Layer 6 of a small transformer language model trained on English Wikipedia (11 layers, counted from 0, width 128).
Take only the direct path to the model's output, skipping the later layers: a vector added to the residual stream pushes a token's score in proportion to its dot product with that token's output vector.

Output vectors of the tokens that the questions are about. A number n stands for n times 0.01.
"ous": -6 2 -1 21 20 13 -33 10 -44 3 -6 -54 4 18 -32 -11 -46 17 -31 -9 -20 -1 -28 50 38 -61 -22 53 12 11 52 -35 13 1 -22 -7 -33 -4 -28 5 55 31 -1 -2 -22 0 9 -11 24 -31 -11 35 -13 -52 42 21 30 -12 18 24 8 14 -2 12 -17 -46 -23 50 6 -25 -26 5 -11 -2 21 -10 7 13 -6 -11 7 37 -10 -22 -10 -15 40 -10 -40 11 45 3 5 6 -4 -7 2 14 60 34 23 -28 -25 27 -3 -42 -26 8 27 -41 -15 42 -13 54 -13 3 -3 -63 -5 -10 -59 -34 12 65 -12 56 -4 31
"ction": 53 -93 -1 6 44 -23 -23 -7 -4 -3 23 -8 39 -4 -15 36 4 12 23 -58 -22 -3 -42 12 39 -22 -28 20 -13 3 39 -44 -11 -42 -9 -20 54 -3 25 24 7 10 5 -38 -39 6 -29 -4 5 -32 14 6 9 -60 15 10 -19 -1 6 -18 -14 -60 26 -21 -39 -9 6 52 -31 0 4 53 49 6 63 -51 -16 -4 42 -29 -35 7 38 -22 -32 9 2 -35 -34 -21 38 -4 -32 -25 15 8 -17 -17 16 14 2 -34 18 1 -3 18 33 44 -17 -23 35 0 -12 -79 -34 16 -18 7 -3 82 66 22 -17 42 15 59 15 56
"ober": 52 4 -24 40 18 -33 -37 3 -34 11 29 -17 16 -19 0 20 -27 6 27 -6 -2 5 -10 8 -5 -1 20 -5 27 8 -29 -10 -3 16 54 31 -33 6 -29 -11 6 9 -82 -59 -9 21 7 1 -21 1 -25 -3 -26 -16 -51 -33 -12 -41 21 14 0 -23 -47 20 -24 50 -15 42 64 -5 7 29 -1 12 -40 19 27 4 30 -51 -13 19 -37 7 20 11 0 28 57 26 0 -44 6 17 -21 -15 12 23 3 -48 2 -7 28 -13 -47 17 36 17 -60 -5 15 2 3 19 -13 -5 -36 13 -13 3 -13 4 46 69 -14 24 17 -6
"q": 16 -2 21 -16 13 -4 -7 7 26 -14 1 8 1 -18 3 35 40 -6 10 -18 -22 -5 -28 33 19 13 -3 -24 11 -22 24 -29 31 13 26 -23 13 20 -22 -35 -18 38 5 26 -27 -33 1 -3 -18 12 -22 0 -3 12 14 -13 22 -49 25 30 -1 -41 5 2 -22 -48 9 -27 -20 -27 -19 3 13 12 16 26 -5 -9 -55 10 18 -16 -13 -29 0 44 -33 26 -17 -11 -10 -5 -29 -30 41 40 -10 -23 -3 28 -14 -18 26 -12 31 -38 -12 -22 -4 -23 21 31 3 1 -22 25 3 36 22 39 -49 30 -18 25 33 22 17 -4
"″": 44 -1 1 10 11 -9 -46 61 -23 11 -3 -21 30 12 -13 9 22 2 5 -59 -25 -28 29 84 -8 12 11 -13 50 -49 -32 44 -29 -41 -15 -21 5 -20 1 -25 23 -12 12 -39 -18 -43 -35 1 -21 -22 -45 35 41 -40 -23 -10 27 -1 39 30 -9 17 -28 37 8 -11 22 -17 -1 -11 -2 17 24 34 6 3 16 14 15 -4 -48 -7 6 -40 18 32 -61 -14 45 -11 22 -9 -30 -27 -4 -39 -5 17 3 24 -1 -7 18 -14 -21 -25 -23 21 -9 -7 5 -25 36 26 11 52 15 -27 33 11 -12 -3 36 20 28 28 -4 -29
"ional": 37 -44 7 0 57 -39 22 15 -24 -55 -36 10 0 -25 -3 -6 29 20 50 -4 -52 -44 -43 35 -54 -36 -17 15 -82 35 -18 24 -19 -57 74 14 -13 -2 26 26 6 8 -6 11 -18 32 -17 47 -4 20 -34 -17 -15 -10 -6 -22 29 -18 40 11 22 -2 4 -17 -52 -35 16 -15 19 -8 -35 39 12 7 50 -48 -40 25 -4 10 35 -9 11 3 27 19 -25 -11 -25 -38 28 23 -17 -8 -26 10 29 7 65 19 -28 13 -30 -61 -12 21 28 36 -48 -28 5 -44 73 -28 34 15 19 2 -14 -18 -19 3 10 58 16 -16 37 49
"ith": 2 -64 -4 48 32 -39 -19 35 -2 -21 -12 26 20 15 16 18 -10 -4 -36 -6 -47 -20 15 66 7 6 -21 0 38 16 -13 27 0 -24 -45 -38 -37 -5 2 -4 -19 18 -45 -15 10 18 9 43 -34 9 29 3 20 22 16 -53 -22 1 -17 -10 -33 1 -23 -2 -8 -10 2 -58 26 33 45 -18 27 4 -31 1 -35 4 -6 -12 29 13 9 0 -34 14 -13 13 -8 23 18 -28 41 -16 17 -24 1 28 38 -14 26 -40 22 -8 79 7 -35 2 -31 9 46 -22 -50 17 -36 -19 -4 -20 19 34 19 -2 33 44 -15 24 0 -13
"ican": -6 -28 6 44 -12 -49 5 82 -26 -29 3 7 28 -43 -16 20 -6 -28 -4 27 3 -31 -31 -14 -15 -9 10 -21 15 -27 -25 -22 10 16 19 3 16 -43 -40 -17 16 37 -27 -47 -24 26 0 52 -18 -4 -37 19 -25 -9 -12 -36 -5 -3 98 70 13 52 -18 13 -18 3 -33 -33 28 54 -56 -39 -27 11 11 12 17 -19 -21 2 18 9 57 32 -34 -12 -51 6 -3 -17 -42 36 39 -15 -70 16 11 25 14 31 5 -20 21 2 -13 -4 2 25 -49 -26 13 -16 -44 -41 8 37 -16 21 6 30 -14 -17 58 71 -11 66 46 16
"erman": -15 -3 22 -16 17 -63 4 -10 -16 -54 -42 -14 25 -28 11 19 -25 16 -29 24 -16 -13 -35 1 12 -5 -37 -7 -53 25 18 -1 40 -28 -24 3 11 26 -56 18 5 16 -16 -6 -12 3 5 36 -6 -20 2 -9 5 -34 -23 -22 -3 -67 24 -38 51 33 -33 -27 19 19 41 -17 20 71 24 52 16 8 3 1 -31 -23 16 3 -20 44 18 -20 -23 -20 28 -8 19 11 -15 -25 9 36 3 48 -43 6 7 39 12 -13 -6 12 -42 17 23 11 -16 -6 -2 -18 49 31 -44 50 17 -26 -17 -35 -2 12 -16 44 29 9 42 0
"ict": -16 -31 -10 -25 -5 17 -13 63 -45 -33 0 -23 9 -13 -43 -6 2 8 -37 34 8 19 28 -18 -15 -12 -35 -1 -60 34 -65 10 25 3 -6 -8 7 3 10 -15 40 59 8 -43 -84 17 7 7 -34 -30 -15 -31 47 -9 -3 12 -36 7 27 -21 4 44 -17 13 -10 36 25 -18 -4 25 -15 18 7 11 -37 9 -13 17 26 -10 51 41 -12 -18 -17 -42 10 -5 -4 18 22 -47 -40 19 -40 -31 -1 29 3 -29 -2 22 20 26 -33 -11 16 -9 -56 45 27 -46 -7 -4 36 41 0 19 48 41 17 -6 -22 50 -1 33 17 53

Output weights of attention head 3. The head adds the sum of these rows, row i times number i of z. A number n stands for n times 0.0027.
o0: -36 2 -34 13 3 -40 -16 -45 8 0 9 19 1 43 12 -63 -28 33 39 -3 11 24 3 -18 0 34 38 25 17 -15 -11 -9 -18 -16 -18 24 -25 28 6 -2 -12 -24 -42 -55 18 -25 0 31 -23 -37 0 50 -51 1 -26 -10 16 -38 -13 1 -31 -35 -4 -3 25 -33 -2 20 22 -2 51 6 36 -58 -19 -2 -40 -18 0 51 -20 -14 -18 36 -21 45 8 -2 38 8 25 5 32 -12 -42 52 3 1 -16 -26 47 26 -1 -18 48 46 -6 -3 -8 68 30 -31 1 10 -35 9 13 -10 20 -23 1 13 25 -2 -12 -8 -21 24
o1: -4 6 15 7 -10 13 -13 23 7 -30 9 -30 -16 47 0 -15 6 25 -15 34 37 -25 -8 27 33 -3 -48 -46 8 -43 -12 15 -41 -56 27 -31 -15 30 -12 2 -15 11 -7 14 -6 54 -40 31 3 -34 13 21 23 45 -45 -22 -2 -27 -12 0 -9 -18 -30 19 8 25 -18 -8 -6 14 13 -54 -27 -4 -15 11 47 -23 11 -17 -19 -20 44 27 -2 33 35 0 12 19 11 5 34 -10 -20 22 -18 6 27 -20 -6 -5 21 34 32 31 54 -36 -16 -16 -63 58 -3 45 -32 -33 26 -23 28 -8 -4 -15 -15 6 -67 15 7 53
o2: -59 -16 12 -22 28 -17 8 -34 -5 -49 -13 -22 18 28 -41 18 14 -18 -33 -31 -26 5 15 21 4 22 8 16 -35 -13 -39 -13 -11 -13 27 -18 -2 -18 9 26 -1 33 28 -9 -70 -43 45 31 29 -26 21 11 -36 37 -15 -29 15 13 0 39 9 -35 11 32 17 5 -12 -8 -4 -23 17 6 -30 -3 -8 10 2 -42 -9 -5 36 26 23 51 4 22 9 17 -2 1 23 60 -8 22 20 12 22 27 -37 4 -15 29 14 -38 -13 -28 -6 2 -24 -21 -12 -25 3 -20 -23 0 32 40 -71 -7 -17 -12 1 13 18 -33 15 17
o3: -27 -15 9 -20 7 18 57 -2 -49 30 -62 13 -9 -27 -4 58 25 18 6 41 10 6 -4 27 15 -9 41 -12 10 17 -13 -15 60 -10 72 15 -27 -34 -5 27 44 78 -5 -71 56 -29 46 -16 -30 -32 22 30 10 39 7 43 -14 -4 -12 -12 -60 -17 -21 35 -17 -16 -40 -20 -43 27 1 6 -24 15 -37 -3 -26 15 3 -9 -4 -6 4 -37 36 20 24 -48 -38 45 -7 -2 43 -38 -7 -1 -1 -2 19 -6 -24 -2 6 -17 40 12 -22 10 -10 -32 -18 39 -50 -21 -7 -27 4 3 3 27 -5 -22 -29 8 14 -36 28 30
o4: 61 16 25 18 -17 20 19 46 -30 47 4 13 6 -3 47 27 13 23 -77 -30 43 2 -52 8 -19 19 -35 1 4 26 61 -19 -28 -8 -39 2 -14 4 -19 -7 22 -38 -2 -26 24 -18 15 31 -24 75 2 -3 -27 -4 -56 -7 -65 -21 36 17 92 29 13 44 -12 43 19 1 -43 6 -24 -28 21 -20 25 22 25 -18 14 14 -4 -11 -2 -13 3 -23 19 -41 58 14 -10 -26 11 -11 10 -34 37 -24 -36 -22 -32 18 -15 -17 -9 -22 29 -8 -22 -15 -8 48 -15 -19 10 -19 -26 -23 52 -29 -40 3 8 -12 -22 52 -18 14
o5: -27 -3 -31 -43 23 44 17 45 -36 -1 -22 36 36 -14 -5 -2 30 8 -49 29 25 48 -5 46 6 25 52 -17 11 -46 4 -9 -27 -8 39 -12 -32 40 -24 19 29 2 2 36 37 74 -13 -37 9 -12 7 6 12 -11 44 -33 -15 -32 -36 -23 3 -10 -1 2 -13 -12 -22 6 -23 -46 15 12 52 -27 -19 -34 -26 32 9 26 -41 17 17 0 -19 32 -6 -37 -25 -23 11 6 15 -8 -22 14 -8 17 23 -18 0 -34 -33 52 -26 19 0 -10 10 17 -21 -36 -8 -7 -16 28 -15 -17 -3 3 -10 12 -12 -9 46 -12 -5 -27
o6: 33 -36 -38 -13 -4 33 13 30 20 26 20 2 21 4 10 8 0 -19 -21 -43 27 -6 2 15 20 -10 -23 0 20 1 10 7 50 4 11 -17 23 41 6 2 6 -28 16 15 30 9 -9 19 25 17 15 19 34 1 11 -20 59 -34 1 -15 33 5 44 22 -41 -2 -18 -1 60 -10 -7 26 22 -64 0 29 8 40 -20 -12 -44 -19 -40 -51 -3 -35 -42 -29 -8 19 -7 -20 -39 29 -38 9 29 10 -34 -9 9 -41 -2 -6 -37 23 -8 -29 12 -22 -19 37 -49 2 32 10 -14 17 1 6 -23 -6 -24 14 -6 -15 -18 -20
o7: 2 -11 -12 -60 12 -12 -4 1 -6 -50 -19 -3 31 33 -1 11 -21 32 -5 4 1 44 44 -1 25 -8 0 -30 -14 -23 2 -25 29 -20 18 -5 31 0 17 16 -14 29 -8 -2 -12 6 -15 0 10 0 -30 49 -21 -5 20 -11 -17 1 13 7 -40 -10 14 -9 38 -4 -15 35 -17 29 -6 -32 -45 -4 0 21 -20 -13 -9 13 -22 12 24 23 20 -24 -6 -44 -24 -4 5 -15 14 18 4 -8 -13 3 -8 -10 -15 -7 -12 -13 -25 -3 6 0 13 14 9 29 10 20 -16 -12 32 36 -29 -18 2 -1 -21 4 17 -22 25 4
o8: -28 20 -94 -4 25 34 44 12 22 16 4 -17 -25 -33 15 3 -36 3 34 7 27 18 3 13 59 19 -3 -14 12 -32 18 65 -20 30 -20 -32 23 -19 -14 -7 -30 11 -38 36 -30 33 -4 17 21 8 7 -2 13 -31 9 4 10 -33 84 -39 -54 25 44 16 -38 8 -1 -39 4 -28 27 -17 -9 14 10 -20 -18 -49 8 -45 -3 0 5 -15 15 -39 -8 -42 -3 21 -24 -34 18 56 12 12 10 -7 53 12 -3 7 9 49 0 2 -31 -16 -7 22 14 6 38 18 -10 0 7 -9 -39 -31 -17 24 14 14 -6 -26 10 -28
o9: -25 2 -50 -7 -5 14 21 14 -7 -16 13 36 22 -4 -26 -9 -53 -1 13 -7 30 21 36 19 -10 4 10 11 52 -10 33 1 4 -12 -20 26 21 -31 -1 8 -9 -22 33 -30 45 19 3 -3 -26 -45 -10 -15 -31 6 11 2 -11 17 -8 7 -22 40 12 -12 5 1 2 9 30 -15 -31 42 38 17 -19 18 -5 -2 -25 -1 24 -14 36 -14 -20 7 -18 23 -8 -7 -25 -64 -16 6 -14 10 51 -8 -19 -66 2 -5 -13 13 0 17 -22 -31 26 9 3 19 13 -39 -41 4 -6 27 9 -4 -54 -6 -2 18 30 -18 -33 2
o10: 2 6 -41 40 1 -16 -29 19 75 -22 14 -60 12 -35 -21 6 15 -7 -28 -49 -43 39 -6 -8 19 -39 39 62 -32 20 1 50 -60 35 -45 0 -63 30 -41 -31 -12 3 -18 68 -34 -3 5 17 10 1 69 -31 -31 -32 21 -23 -7 10 4 -18 26 27 -28 -12 -6 -2 -8 -7 4 0 -17 7 -7 -29 2 20 -7 -7 -21 -12 36 11 -4 1 -14 -1 68 62 -12 -45 21 -10 -8 7 3 4 6 33 -5 39 -36 -10 -36 20 -5 -41 -6 44 6 14 33 -8 11 34 22 28 25 -6 -13 -10 -1 50 39 -31 -24 36 -4 -2
o11: -11 -18 -28 -26 42 22 -18 -13 17 -15 -5 31 -27 33 7 -16 -32 1 -21 23 2 8 24 41 18 17 19 4 10 33 -34 -26 -12 -53 -10 6 -10 -1 -12 -6 25 -13 26 -13 31 27 -36 -3 -35 56 14 1 -40 5 -29 -7 19 -30 -38 -42 -29 -40 -24 -20 -16 49 -20 5 27 1 30 15 39 -57 20 13 -29 -13 7 -30 16 23 7 -13 8 4 15 32 -36 19 38 12 0 -17 -12 47 -51 51 17 -14 41 35 14 -12 31 -4 38 -22 -3 3 -24 12 -19 57 -43 17 13 -19 -11 -5 -15 -9 2 -2 13 -32 23 41
o12: -37 27 -53 -23 22 -39 4 -48 8 4 7 64 13 -40 -4 -3 -5 1 9 -18 25 -25 -72 32 -66 11 24 -16 18 -40 28 -3 34 26 1 -72 4 20 22 31 -11 65 16 8 -13 -51 -44 -8 -45 -2 10 8 -24 10 4 25 -21 -25 5 5 19 13 10 -25 37 0 9 -2 -26 25 17 31 26 -19 17 3 5 25 0 -2 -2 -3 -3 -7 12 27 -1 21 21 -18 -36 20 -15 -50 -29 25 8 -40 40 18 -37 17 -9 9 21 37 9 1 16 8 -5 24 3 -23 -9 36 -15 -28 -8 6 23 25 30 -2 -14 33 4 35
o13: -19 5 -24 -16 7 -15 21 4 10 -11 15 9 -9 25 -15 -35 -21 16 -10 -12 -24 -23 -15 29 -23 -18 -1 -42 24 -37 14 14 52 -22 -7 -5 13 -1 -9 -12 -20 61 -24 -29 -21 27 -69 -25 -29 47 0 2 9 -1 3 25 22 -13 21 -23 42 12 -15 23 -14 -5 14 -12 18 1 11 37 48 -17 22 19 -11 -26 -16 -22 -6 -13 -29 -32 29 3 -35 12 2 -9 -10 -14 -33 -36 -21 20 15 7 21 11 27 4 23 52 26 -2 25 22 -29 -14 -33 -5 21 34 2 37 20 1 -19 13 -25 -7 8 10 -14 -1 -42 2
o14: -27 53 45 23 11 9 25 -6 -58 24 -30 35 12 22 4 16 -33 22 -54 -19 4 18 -37 -14 23 50 -6 14 8 4 -12 -4 17 -34 6 -7 -1 -2 -15 43 -10 3 44 7 21 -45 23 -29 17 -2 -3 -29 -4 29 8 5 -22 17 -42 -23 7 11 -30 26 16 -15 -14 -26 -8 -5 -3 -22 -8 -22 14 -31 50 9 -27 -13 10 39 51 -7 -34 -1 -4 28 9 -27 -3 25 -14 9 12 1 -11 2 29 -5 -6 2 1 52 -40 -39 10 -10 -21 -17 -18 13 -36 -48 -32 -2 -26 12 36 -30 -7 24 -21 -4 31 8 -9 7
o15: -7 2 22 17 16 10 27 -49 16 -2 -56 25 44 19 34 20 -15 21 3 -15 23 25 -25 -28 11 18 -2 4 -1 29 22 -20 -1 10 -24 26 -9 -66 -3 -27 14 -12 -10 -53 21 -17 -45 28 19 -23 -26 -30 7 -26 48 21 -11 -21 -7 -5 -14 -11 16 -3 3 16 23 -21 -21 -6 35 -25 0 32 -4 -9 -21 -26 33 -7 6 -2 -37 9 0 7 -21 21 18 9 -9 1 36 0 11 35 -42 -3 5 16 -14 9 51 -41 -2 19 -70 -14 17 22 6 -22 16 -75 -15 -5 -29 13 -5 -27 27 14 12 27 -10 -25 24 -28
o16: 16 -7 9 60 -13 -15 14 -16 -26 -5 37 -59 27 -33 4 -10 18 0 15 51 18 5 14 -8 -34 9 -18 45 10 49 13 17 -23 -21 -28 26 -33 16 -50 -6 22 -37 11 -56 50 15 6 23 -8 -25 -63 17 28 -1 -60 8 -23 -24 -7 2 -26 12 -48 -34 -26 40 -17 5 7 -33 -12 -57 11 33 27 -18 -32 -3 13 7 -21 45 20 36 10 41 -28 -52 38 -21 -15 -25 23 1 48 -11 -40 -12 6 26 45 -7 27 21 6 21 -10 -15 -32 12 3 45 5 7 33 -8 23 -5 73 -20 -30 12 -15 17 2 -8 7 -27
o17: 42 30 27 32 15 6 -4 -48 -43 -17 -61 -1 -8 -13 4 -21 5 -3 -3 27 -30 8 3 21 6 -14 2 -8 17 8 19 -20 -42 -1 9 -18 -14 -44 6 34 32 -41 -35 -49 11 -8 45 8 20 -41 -29 -27 36 18 41 18 17 11 -24 19 39 -15 -6 -29 37 39 -20 28 -44 -49 1 1 -12 81 7 -39 -41 3 22 1 -22 58 -10 -17 -9 -2 -33 -39 0 19 20 -2 -1 1 15 -5 30 -31 49 35 -35 -10 -16 -15 10 29 -15 2 -7 -35 -1 53 33 27 4 -6 6 -50 7 -6 11 -8 -9 -4 -30 63 73 -34
o18: -2 15 -25 5 16 -3 28 -34 -18 23 -24 24 49 8 6 6 12 -3 -8 1 18 -44 -1 15 -21 16 2 29 -21 9 23 -20 16 13 -12 0 -38 -10 59 17 15 27 -52 -30 -54 -4 -29 3 34 31 1 -6 7 -28 8 5 -37 -44 -14 -15 9 2 0 -38 14 42 38 14 -17 -14 3 -50 15 30 19 5 -25 12 21 -10 -24 4 -42 27 30 -27 10 -17 29 -29 -6 -23 29 -6 27 55 -39 -15 -2 37 -27 11 44 -17 -50 16 -31 -7 -20 2 23 18 50 17 -28 10 13 14 -43 -30 4 12 24 3 -28 -1 -7 -74
o19: -36 24 -11 -36 -4 28 -2 6 -16 22 -10 -10 29 17 -3 -1 21 -1 -19 -10 -45 -37 22 73 18 -4 5 -21 35 -21 10 17 -10 14 35 9 -37 15 3 -2 -19 -1 23 29 -15 -25 5 29 23 -34 -12 24 -19 48 18 -16 4 -5 -12 3 -23 -11 -15 40 -29 25 17 -55 -15 -14 -16 -36 2 57 -55 -5 -23 37 0 -26 10 -21 -22 70 10 12 7 -2 36 -23 22 -21 11 14 8 38 -45 -6 -13 8 -2 1 24 -71 -9 6 -25 18 4 -16 0 32 1 -18 -1 25 -43 27 2 -28 -14 -16 -14 11 -50 -35 17 -16
o20: 20 -38 14 53 44 -31 28 -14 17 -18 -6 -19 -3 -24 18 -5 -25 9 -27 -1 -5 3 2 -15 -32 2 20 26 -18 30 -27 56 16 32 15 -21 26 5 -20 5 28 24 -9 -7 20 1 3 -1 -15 15 38 -7 -9 1 9 -15 34 -5 37 4 -8 -14 -25 8 -38 -5 -23 -28 -8 -42 8 27 -20 -2 4 21 -24 15 -17 -22 -33 -13 -18 -36 26 -15 40 32 -17 -5 -3 22 -40 -38 -6 -18 3 40 0 15 -2 26 18 17 -8 14 -7 12 -4 14 -35 -1 -27 30 -25 -11 40 13 -46 -8 53 3 14 -6 -8 1 -18 -53
o21: 0 30 27 -22 4 8 -1 10 4 20 29 -27 -8 -12 -18 -17 -36 -14 50 -5 34 -3 -26 -24 38 42 -5 -20 27 -29 -10 27 14 -18 28 -7 -13 12 6 -41 -1 18 41 -12 -9 5 52 -30 -8 4 -16 8 -19 7 -50 -28 20 25 24 -18 -39 10 1 -25 -24 -21 23 -24 -19 39 -20 6 16 -3 48 -44 -32 -20 -1 -4 -4 10 21 44 9 -8 -41 -31 11 15 -20 -22 42 18 30 5 -6 20 61 8 37 1 -18 43 47 -29 -33 -12 -7 -12 -31 -4 -11 6 34 43 11 21 -9 -4 -13 -28 1 -13 21 -53 30 -6
o22: 4 -37 -44 -39 14 -9 3 3 -24 -4 -6 30 28 20 7 25 38 -50 -4 19 36 35 -5 0 29 -4 16 -4 -22 -29 -7 -44 8 -50 42 8 -31 -1 -8 57 14 25 -16 44 14 -30 12 -31 -32 16 47 6 -41 -41 55 -26 -33 3 6 46 47 7 11 -10 -3 -40 7 26 -6 -10 -9 -2 18 -31 -35 27 6 -17 -13 46 20 -3 53 -28 30 33 39 11 17 -34 -20 -37 21 -6 0 12 16 -6 5 -14 -15 -7 -13 28 -35 8 13 3 0 7 0 -72 -5 -36 -1 -7 13 47 11 -9 -11 18 12 -21 53 -13 -24 -9
o23: -29 6 25 15 2 -19 15 -11 22 -37 30 -12 29 27 18 -9 -20 -22 2 -50 13 43 24 26 -13 -6 -14 -21 -30 -20 -6 5 -27 -25 -6 -10 8 -34 15 -35 11 -41 -14 -9 -27 33 -66 5 -13 2 -25 -10 -12 -2 2 4 20 23 7 -27 25 11 22 -46 16 21 18 20 39 18 18 4 19 6 -8 8 -3 18 -11 26 12 35 -54 -3 42 -31 -8 15 -26 56 60 -32 0 23 -32 13 -41 17 2 10 -28 20 16 -52 6 19 -45 18 10 -2 11 11 -23 21 -38 -4 -27 36 -34 16 -1 -54 1 35 -29 37 16 48
o24: 0 2 42 18 3 -18 1 12 11 -7 -13 -16 53 16 4 14 15 -50 -1 -21 5 5 4 -17 -16 47 6 27 -33 -27 -16 28 -8 1 11 9 -21 10 8 15 -16 41 -3 12 -1 -4 -5 5 15 -35 -25 23 23 -35 14 -52 0 31 -8 4 -20 -2 0 19 19 16 25 2 -26 -4 -11 -24 -22 43 12 15 -11 6 1 -21 19 6 -1 -4 44 -16 -13 16 38 -17 -7 -13 16 -23 3 53 2 7 13 -5 19 -16 2 -61 -3 -3 17 16 12 -44 -11 30 -6 -37 23 37 -6 42 -17 -20 19 -26 4 -22 2 14 -1 -3
o25: 2 2 24 -29 -22 -14 41 6 30 33 -18 -20 -24 -32 -10 -14 -16 -15 11 -22 12 1 -21 11 41 20 39 13 8 -17 -12 2 26 -15 -5 24 26 -43 21 9 -1 14 -37 -5 25 -54 18 -44 8 1 16 18 33 1 26 -14 75 22 23 -8 -33 -38 -40 -6 8 -50 -19 4 -11 4 0 -36 -40 13 -2 18 13 -24 15 -22 -10 -27 -41 -42 28 -17 6 -6 24 -9 -7 0 24 22 9 30 28 9 5 17 36 -2 30 31 -1 15 -1 36 -45 -13 14 -12 -13 22 -11 5 -9 22 5 -11 -10 -40 4 -17 74 -16 37 -21
o26: -2 2 13 73 -43 -55 -13 -40 -1 -29 38 9 -8 -45 19 19 2 23 11 4 5 -22 18 10 -12 -18 -30 -66 -24 -41 -24 -18 10 19 -1 -1 57 -18 -8 -17 21 -32 19 10 -45 -45 33 39 0 20 -4 0 -2 2 -25 18 12 -22 -24 4 -23 5 0 -18 43 -12 12 22 8 24 26 -4 -40 12 -1 3 33 45 13 -27 -10 -7 0 87 -27 -21 -18 12 -5 4 -69 45 -12 -12 6 -67 -28 30 22 -13 -58 14 12 53 24 1 4 3 -6 8 6 15 12 3 8 -33 6 -8 33 -31 27 3 16 60 -14 34 14 -24
o27: -43 -26 -61 -36 11 -23 0 -1 6 -10 27 -18 30 -54 1 23 29 -6 11 -67 47 22 -53 21 -64 -2 23 18 14 11 -25 -37 33 3 37 -26 -42 1 49 -31 8 -11 10 35 -36 -30 20 29 -40 33 16 12 -9 -1 4 -27 -42 42 58 -17 34 26 35 -29 34 11 -7 15 -7 25 10 42 48 -15 23 4 7 2 -35 -55 0 46 22 -44 -5 -50 -31 -18 8 1 -6 -8 -30 -2 21 -41 47 -9 35 41 -80 -16 -25 -20 2 -19 21 34 -14 9 29 49 15 0 13 15 10 5 -12 -17 3 -16 25 28 15 36 -32 8
o28: 31 -11 38 27 -4 -41 3 41 -22 25 0 32 -65 29 27 -41 7 14 -12 -13 15 -17 -42 -17 6 -24 -18 -22 -18 17 -11 -10 -12 -15 -15 -38 20 -5 4 36 28 13 -27 -3 -6 -32 -19 -16 -29 25 -1 10 29 -5 -38 8 7 -73 -36 5 4 -59 4 -5 -4 -17 -4 -22 -7 -1 34 -36 -8 5 17 -18 31 -70 22 -14 27 4 17 -8 20 13 23 20 9 7 12 29 7 -25 -19 -1 -51 14 -7 10 10 56 19 24 -13 -6 -3 23 -18 17 -63 -24 11 16 14 -17 1 -14 30 -9 -5 35 9 28 18 -26 27 -12
o29: -24 40 19 13 11 42 -21 11 -34 4 -24 42 12 1 -5 -26 10 19 18 -8 -42 9 6 6 -24 1 -4 27 -6 3 23 39 -28 32 22 -25 -38 48 13 -23 2 48 -11 -14 21 6 6 -13 -35 -11 -24 -18 6 9 -57 24 18 6 38 -43 -7 15 -15 3 -47 -10 2 -29 -13 -41 19 26 31 1 -8 -34 -9 5 -9 -13 -14 -60 -8 -13 -16 29 12 -13 2 -13 48 47 -21 17 -28 -10 -11 -23 28 -33 20 35 -36 -18 37 9 24 2 19 37 3 -29 -25 -8 10 -3 -57 -9 3 12 30 65 -27 -1 18 -28 39 33
o30: -17 6 6 -56 -38 -24 8 -45 7 1 -8 -4 16 -9 -12 5 -15 -21 -20 0 16 -2 -34 5 -10 22 5 44 4 -12 45 -30 13 14 11 26 1 -1 18 11 -12 -17 -8 -5 -8 -34 40 -8 17 -16 -2 6 25 -47 25 -14 9 35 -35 20 37 13 -8 -41 53 7 -35 30 24 6 -1 -24 -30 -11 33 -25 -6 -4 18 -4 3 31 -11 -1 -22 40 -37 22 -17 -38 -29 28 -16 40 33 3 22 -26 8 27 -1 -21 -22 12 -18 43 32 17 -30 -2 10 -15 21 -22 -11 -13 -44 4 -17 -17 -11 14 -7 -15 43 31 -23 -43
o31: 14 28 -30 2 8 17 65 -4 11 -17 8 -46 -13 -10 -10 42 16 -36 15 -11 -36 -44 41 -27 42 19 -11 -12 -27 32 -29 -2 -25 10 -9 -7 3 -4 -4 39 12 -6 -17 -32 9 -18 35 8 15 -58 31 -10 4 25 -15 -14 6 -20 35 40 -8 -30 64 22 28 -19 -25 -1 12 -54 23 -23 15 44 6 -7 7 -24 16 -1 35 -5 -1 12 29 25 36 17 74 -30 -3 17 34 32 -3 -31 16 -23 -34 2 14 32 -31 -58 -7 2 -18 -1 -27 31 -29 -11 7 4 -18 -17 -10 -13 -20 -24 -25 6 -8 5 13 -39 -9 -55

Each question shows a token from some text and the vector z that the head gathered there. A number n stands for n times 0.031.

" in": 1 -8 -14 23 -16 27 4 12 50 41 10 -6 32 5 13 10 -21 -17 -18 -4 25 18 31 1 15 1 18 5 -38 2 -15 16
Which three tokens does it push up most, strongest first? "q", "ican", "ith"

"ain": 18 30 1 -13 -34 20 -13 25 33 31 -15 1 -2 -2 17 16 25 -19 0 29 -6 21 33 9 10 -4 -37 -21 -31 -9 30 -11
Pushed up most: "erman"

"orn": -20 1 -3 -38 -37 -10 13 8 3 -55 19 -18 3 9 -19 18 -26 11 -4 8 -35 2 -36 -16 -7 0 45 -18 8 -13 25 -18
Which of these tokens does it push down most? "ober"

"ale": -8 6 13 6 14 -68 -50 13 5 -6 16 9 14 -31 -28 -11 7 18 -16 -9 0 2 -20 -1 -12 -10 44 38 3 -13 24 2
Pushed up most: "ican"

"g": -30 -36 19 -9 17 -11 -2 16 34 -17 13 -20 1 -27 1 30 18 -11 52 16 25 -4 -14 -5 1 -1 37 10 -16 -21 13 47
Pushed up most: "erman"

"et": -3 -7 15 -28 -17 37 -12 1 6 19 -33 -38 6 -9 -34 17 50 30 48 58 -6 4 4 -12 26 2 -36 -19 -11 45 24 23
Which two tokens does it push up most, strongest first? "″", "ional"

" |": 10 10 0 24 4 3 11 1 -2 -24 4 -7 -9 0 -3 -18 -3 7 2 -9 5 -5 4 -4 -15 2 -2 -3 -20 -5 5 4
Which of these tokens does it push down most? "″"

" Ph": -31 1 17 18 -13 21 -14 20 13 9 -4 2 37 26 -11 -8 -34 18 -5 -24 21 19 26 1 13 3 15 10 -4 1 1 2
Pushed up most: "ional"

" C": -12 -21 -30 -7 -33 1 -5 -6 11 -45 13 -21 16 24 -43 9 -24 -8 13 23 -4 6 -1 15 19 30 17 8 24 48 -13 -22
Pushed up most: "ional"

"ish": 23 6 -10 17 -2 8 19 -8 3 -21 1 -4 -6 6 -11 -21 4 8 -1 -13 2 0 -1 -4 -21 -1 -3 -2 -16 -5 5 6
Which two tokens does it push up most, strongest first? "ous", "ober"

"L": 22 15 3 23 4 26 -1 2 14 -8 20 40 -8 5 -17 -2 -7 -12 3 17 -4 1 21 0 -36 -16 -13 3 31 8 -32 25
Pushed up most: "ith"

"ed": -25 -4 -59 14 63 24 0 1 -6 -1 -22 -38 20 20 -4 24 45 43 40 0 -10 -14 1 -12 24 -6 28 3 -1 11 13 4
Pushed up most: "″"